Layer 6 of a small transformer language model trained on English Wikipedia (16 layers, counted from 0, width 64). Numbers have three digits each and are written without spaces.
A neuron's activation on a vector x is GELU(weights . x), where the dot is the dot product.
The model reads these tokens: " Mer" "en" "ä" "k" "k" " |" "\n\n" "|" " E" "vent" " |" " Gold" " |" " Sil" "ver" " | B" "ronze" " |" "\n" "U" "18" "\n" "| S" "pr" "int" " | K" "on" "r" "ad" " St" "am" "er |"

The vector x that enters this layer's MLP at each token. A number n stands for (n - 500) times 0.0093.
0 " Mer": 462477438383495411436545661465491457460432594403598458583456474533445621417680569499463349747382533498499467536385519462412410483524353143519525612405356433611361748739598616528443572625515405
1 "en": 327593491418534464607403572417288546473520581595550457479431393492518481314613606523294433558273574524566527475466593326495238500706277392504478596589452589544386525641543738589428639638512491
2 "ä": 435644392438522247430502574454409394437370542532553514498452596441655515400689575597372416515455479438500509383557521438614422487769431250530338520601377474658387592594709639445494535610416542
3 "k": 330740298450547384528457523497525438433410582572584537500400478407585373334504675516424410529466475409574507495641615500389365541702503202441495684565333533609371527592680588552600557508440415
4 "k": 353773315432565406566461464517552482425447554561561498492399443360563360305511609506462438559509438430587523533635602515363398500738438133468493639619357545568377514591680550526585577484465466
5 " |": 416634560493531415508494461549223487530535628374504544460499396404533511397546643500366385615420406440643544362554582380471496579640396272474693660440556485326444583566685596605552545557346427
6 "\n\n": 481544467393468520464635419453391401569475689402330494426364361616620524342481614511441352714457468435417461492434644577526491504633411432533633651431621619435296690652595547650344403504365537
7 "|": 384481504468590539493390534515383408551569664443422545465332361591574520379572689637267397529500539502523472505544758410441562569607304428385608640321477461390512593585571604614562601424379218
8 " E": 516607384551387454398484531387406394407455703438407580511593445511612612306705600509485301613441469465513416499395554453576519500716231404497623487473477486449398526566612557591743435608523325
9 "vent": 518646416373515470464427504361433510524310506455404645593537458540567453349449717453250532599278657598674505573309593524516433591668415306434490568434523551498396562595472726568596440530478316
10 " |": 444534648537483476415365546518285511524483617392461507469449326511658514444570693645240419581424461450591489444543775408415474605644337335402649623315456542374500610511611675516557493491416427
11 " Gold": 574531523486434461516438530452433511507379707484551638622527317644469452224711609477464459511456516478597387473473650527509428502583183264499436564511383584417249592552540540554621411639567336
12 " |": 457534641537498449423378493504324492489476615392489521463419270484630524412597701636248415569404487439614514442575775406419469625627359385402674631331454526363480622489579659573563486512399426
13 " Sil": 549501529456396469365368486385469498638496742364564584489491289594593549287665614411579446545406484447703425470386675564449532428538265269549487692427353475569346559553474562638642459525505400
14 "ver": 478612579453576449469456381336380426487357500584488665456427431476491474194792503517454566614360547544678453496423634475425333558650376285449559552572467627486272482528565580545627403582613432
15 " | B": 453501465544546477404580569428432480430455613370444472446434389524547627423689629494237300642422541446632447454582694479442624584573241278520624609353380424463400655558659565602633461478395530
16 "ronze": 456525498527439494456328542414443397558468635555505626552647243566399457259716605563381529576407650499642539435491596452457405557519248259487484523454548624434363555626472519648620282583484389
17 " |": 469534604550518461419350432523329544496490572406511516435410281508597536358606718611275385585451526425607540422592757379443417597620381294419696648353525512366541587521584619603588400427407445
18 "\n": 409489327405513553408631388501284495609457618398518558575376346502567547276573719505355360539429467378522450441512710503513419555667515459604621654551642420423395588645629569581564308436429444
19 "U": 468446380489450442439549495415508446486404442489427562547519450511763486400668589687398277589321485582490388544431565323665489531718324330496505465439426495546453516828547550602595485642403421
20 "18": 448593349595367543365314510319540411500430566588445606464421419557585396471659627611369518503431560489493553455559673394486392423641389169448596457455550550459352598728640710612674436504398402
21 "\n": 375474335416538578394557462496269495617455610418499574582409360509597550284584727536339338527406440407517400427529738513496456549707481376591610631527625428444379592609587616560599313455454464
22 "| S": 426513446572447542422471559482477426463489570362385478534295385578600530448566648632482346524449499519621370498557728485486689529656259300349579612349458416519409559713568554717634520498424275
23 "pr": 513535550402449491272610414383546463405412540396541464746304388562603484407532676468334351642515639534543415524522573553573495437743320026574480603584550589573475448576575493492491478407532381
24 "int": 362754525531587650469414429400506506486443549429550463508275444384589553338578689547372525610354631568532423468398705528409407435676445279365488490323390614550324518685598561540482547523508473
25 " | K": 408569364548468479477531560471414656512406654366393475546423357436572472512601648536342297566372460511510400587583742504518602538674291178439593637373428396485439598570685491599534557576348551
26 "on": 397586523488422465481356334379487532540334527524641437472351343520601600249627764399411341719491517578644460612446613457586434499632500180519593475580454494468410500566432581611606414499487314
27 "r": 427698471411447452403535404460517233380379659527498477496235449396466550399611521516474393628458642510648602515557637445461523400798402289508481584466370465623422477645611572471615549462603440
28 "ad": 380744474475594401423350417368531413432436608482606545379435474471603431337494568326223448673355409529568593534500511549466468518635535281477535586424463620606349482605695616542672516610540394
29 " St": 553569528448580571473474489520255418425320606429485552642423513387667431324667468388389308738564557485550408505523592494481416457682323250469531512509301512508392556592629570673636581601483465
30 "am": 392700544351468470458389367500556398502421435507431649555440413461506351324526761577392474732301520439653488556377468391485516524673345326578456622608333633581377502610586494591643531550507514
31 "er |": 359581681530488448491463486543316536532435615380498488462360375532608610401592677578338400551453452406627506362528687342417452530606400246486592635411561523343425601555609705532513597604324441

Each question shows the input weights of one neuron of the MLP. A number n stands for (n - 500) times 0.0029.

n14: 570487523446554684567718434408558537534543717643658540449524423487319546445461469491258544586255448449626464525374388445306661441292520620493749286679606397549367342358381442454499749739585473
It fires most on token 14 "ver"

n241: 546475475664384411345482468619453735647552402490519525633512476486643568735321690635544440459591612699517692620543526680705592337452484575488677415602316593430470626403698577368681530464413628
Its two highest activations, in order, are on tokens 25 " | K", 10 " |"

n95: 518524539688570545427542431692516543435516363417390409385551493431541313665750437427498371381659509574423609706407715416402607464283524586574446390437568474426432680368709605527612510431382433
On which token does it fire most, and how strongly? 15 " | B", at about 2

n235: 536422657542395421480356628624707484317665409478621748554622671499625317675394567536541646673517368543674719516404261923289581500448370493668682379614398320387321719270466498612649519469513656
On which token does it fire most, and how strongly? 30 "am", at about 1.8

n317: 561501651548583728428425643505542447471483572547696491529559568361526624466689498407487626322519267397398464637556555572590843700390598567386324397625439483536578631495692449516684691693396541
Its three highest activations, in order, are on tokens 2 "ä", 29 " St", 28 "ad"

n225: 650450399550522445490539493686478423372662474450401459563629463383412454512610495577568642410482360385573610601435653672397487536473431574616606415583370366526436411492561538304469578689400531
Its three highest activations, in order, are on tokens 4 "k", 2 "ä", 8 " E"

n75: 510563386625397486675718487654641346470685575657368398717598533549496582395501221705323455340489424567355443397546573733576466483427407487608460472560455510429550500501489639310474649592681508
On which token does it fire most, and how strongly? 2 "ä", at about 0.85

n22: 255704600708312416598726337671572460532518392493635497249527694435697272628595583534519754652549644509600386632321571600660378568405629382557395256574603587504584452326501565480334629461439319
It fires most on token 26 "on"

n229: 507475491569542432468687318489552591515481469435393559545472553516337470408592384642531478167381496629432678314490419716656588419683585579560314294453654501699460618417530410484697686626245684
It fires most on token 2 "ä"

n251: 410471436559425525687445610609270513513579434731704446623629415643503469523441525655516392609432618477661463438505577465704517498409447631551465401550491370769414536507393422525367727505440606
On which token does it fire most, and how strongly? 1 "en", at about 4.3

n368: 472586650417498494565519575598369336453577502474488379506232492319567374471388435521562449328525328554439514506523566502437657511417610412376478687660368415470461436721300359337249529432505591
On which token does it fire most, and how strongly? 4 "k", at about 2.5

n29: 510582704396332575532641679399458494711831221400748545637724376592441585387339755452571715449556556558437658569462597493489589362501525597364591415572370525567609652574414496348556509634666369
Its three highest activations, in order, are on tokens 13 " Sil", 9 "vent", 16 "ronze"

n325: 430339646354356581474407720400487453344492504546511541582310502476619468538387311269455659665578464551379380502558469496533670539392394578390440464496681445572536503624202389287442719537503239
Its three highest activations, in order, are on tokens 23 "pr", 7 "|", 22 "| S"

n339: 514495571486449476405565623540290423602470426619600666335647535450611307491571724506524452455543631388264560557496521564597448400206445575434347355710575512577773339533428556576583497777376708
Its three highest activations, in order, are on tokens 2 "ä", 19 "U", 16 "ronze"

n70: 435457698313343518721381973349382381825742710409607589368654657398532382409374507285402631529419668485368508367581387570668482371495413627504631415587524321636600479574405243326654702437449462
It fires most on token 1 "en"

n17: 518489676520258410367439491676441487371702262515715387443568579341542480482436573717611289464594513324364381630606684487606411497540402648576539297325581704440492447290306442500593569659502536
On which token does it fire most, and how strongly? 12 " |", at about 1.4

n19: 436260377563411582560549447681402767424442371603424469278571447604365873647557433517358392544641443580711473506482537559244520450599645513490387420534469437641613659462574512569211555328420628
Its two highest activations, in order, are on tokens 15 " | B", 25 " | K"

n74: 676664601487512459308451605710381574463400591454663612631438621403456544588432497470488455328486653640600503507398278410565609273325524631346468536309446394436305472580569343604585318290458604
Its three highest activations, in order, are on tokens 29 " St", 13 " Sil", 24 "int"

n147: 588236219635631436571341298603334540618377261508496402583687736514389578455645361427629580260494301778745400469458709644649591607685660454524496556623483572562516408566280440229460448478425486
It fires most on token 14 "ver"

n153: 541494436576554608252415631535569650594685493575428392655549681712495710501510403621394185305601634778483339620654412734261591433411571516660561688560400636570552409581556509277392473662574611
It fires most on token 23 "pr"

n24: 308519624494560290755658307531477511625479675402493561542549371656488392769516570483500580501445512456696763358493412591551541215354576519450286603238539495538522585697459595436360491396460642
It fires most on token 31 "er |"

n179: 353326695427663514513560344519581510581290639479542294472627686525323513601732547414822683470449585666552683525408477520524624699465295603695374511283771542445588437658660564594388463491608524
It fires most on token 16 "ronze"

n383: 559383639463415358491559447557580472600470397344407601503464518718576409391456426278632643559662456562569470420755437388490327388496467581591460553625437244467464455370476398636395456630727187
It fires most on token 11 " Gold"

n53: 571551632531404440485609469671465481554528697513159423375417570506604609860360574626525623533425357534655519620608545669531408295436481463440407508508551390713510594296730509237462392416661583
It fires most on token 27 "r"

n269: 379433555426617523546679767254702708790716469581632438477487567555526500312504365618744542306629572617474662592548694604250420436321558595322582459524503650245549568801555551474340502373629480
Its two highest activations, in order, are on tokens 24 "int", 7 "|"

n377: 585715311467368401712392099678492290387591518619627180496719485446574294770572569693427543415424575334624462420510444508746457529368626592641383349495455512576448472581488361449465498602302424
It fires most on token 2 "ä"

n281: 569426633421439238562576305585503353430499680621293563525341509430517596827429209540599680355574504596714489771465545692234655894425435606510385351512270253440374653579726567379549590446577689
On which token does it fire most, and how strongly? 27 "r", at about 2.7

n96: 569479718407406589248613541600598619458521282486368276497913460548172210495625478481334404674375539458192446650539504530363313492446334545520470572603482513562818452484416694500413262373434414
Its three highest activations, in order, are on tokens 16 "ronze", 23 "pr", 0 " Mer"

n56: 432367746682520522360625420490546706661531405301526512445622612455574216617415661426616596507445299437534494426570457402298590263389284385509590320539392444744538565590505513412491314400525456
It fires most on token 13 " Sil"

n23: 517213760376633494551448782526475515712490514777340585364456596278302653659386448410603672497609541601389570622373349711587548409532492380524471522504476428553237544590746351510465676491360670
It fires most on token 0 " Mer"

n224: 454550757708364644577569620477576545310351478610398526510545499579666498514568504425674528453726548405427679704438483633401419213392550371387501671469834511614582600390481764317518166430726495
On which token does it fire most, and how strongly? 20 "18", at about 1.5

n356: 590667505427230611508451621542368532567487563712400720747662587688366780656506400728478615436545651356125525430550277703645355653493558495507369600606528462472600590402442657549571407476588662
On which token does it fire most, and how strongly? 16 "ronze", at about 0.25

n238: 467505435533313504445372380479426446430352470311268508427525337634394678639347504535517596213480519285467423434452352419552463230406517580530524505382564326514568362331746362564427338366238232
On which token does it fire most, and how strongly? 22 "| S", at about 1.2

n236: 555569318390571485674558598551396565412530289520374049531561491627219900526461292543620604556371533564616359490261479610396553216436331418268648514566669602472793332476616491508673376786516548
Its two highest activations, in order, are on tokens 0 " Mer", 8 " E"

n270: 533398426535316394564485473851466569720341393361505564380450467529398574316717418439596517509623541647334348494647588558547322564491402710603435379559769317488817618465517536541647374579500544
It fires most on token 18 "\n"

n10: 691555405460346452595298561450474408387410338477895432553588242393495430387403439460424331378410478576456712416383121439449639474370479613311419509654696547312464310296514513481622523328514488
Its two highest activations, in order, are on tokens 28 "ad", 16 "ronze"

n329: 532690499565628474563413450515626444513797405197520444491292458411411543500367515477582349371424445587066420446526426543450350427467378452137342293731629640484459365439435624480455541541738626
It fires most on token 24 "int"

n8: 153479411501398317626506537482234490474250393396483672799657492473519545786441426731330588561532652659595642410633679612767488622430543607573468383365578596677538514243472409498422472364564537
It fires most on token 9 "vent"

n138: 516492639376365613680436480536684436268576238689576346258526361366564388702364484661680437589619800410592300469342420459588474703497613551433558428563384854500292554388597604508500399420353627
On which token does it fire most, and how strongly? 30 "am", at about 2.5

n185: 451522807446656306381539540636843605646740344509415348547681744281511461480527580348450557472493498508491470482513451501624383607483493547491719731557488674500485678406637356469524457715463500
On which token does it fire most, and how strongly? 30 "am", at about 1.5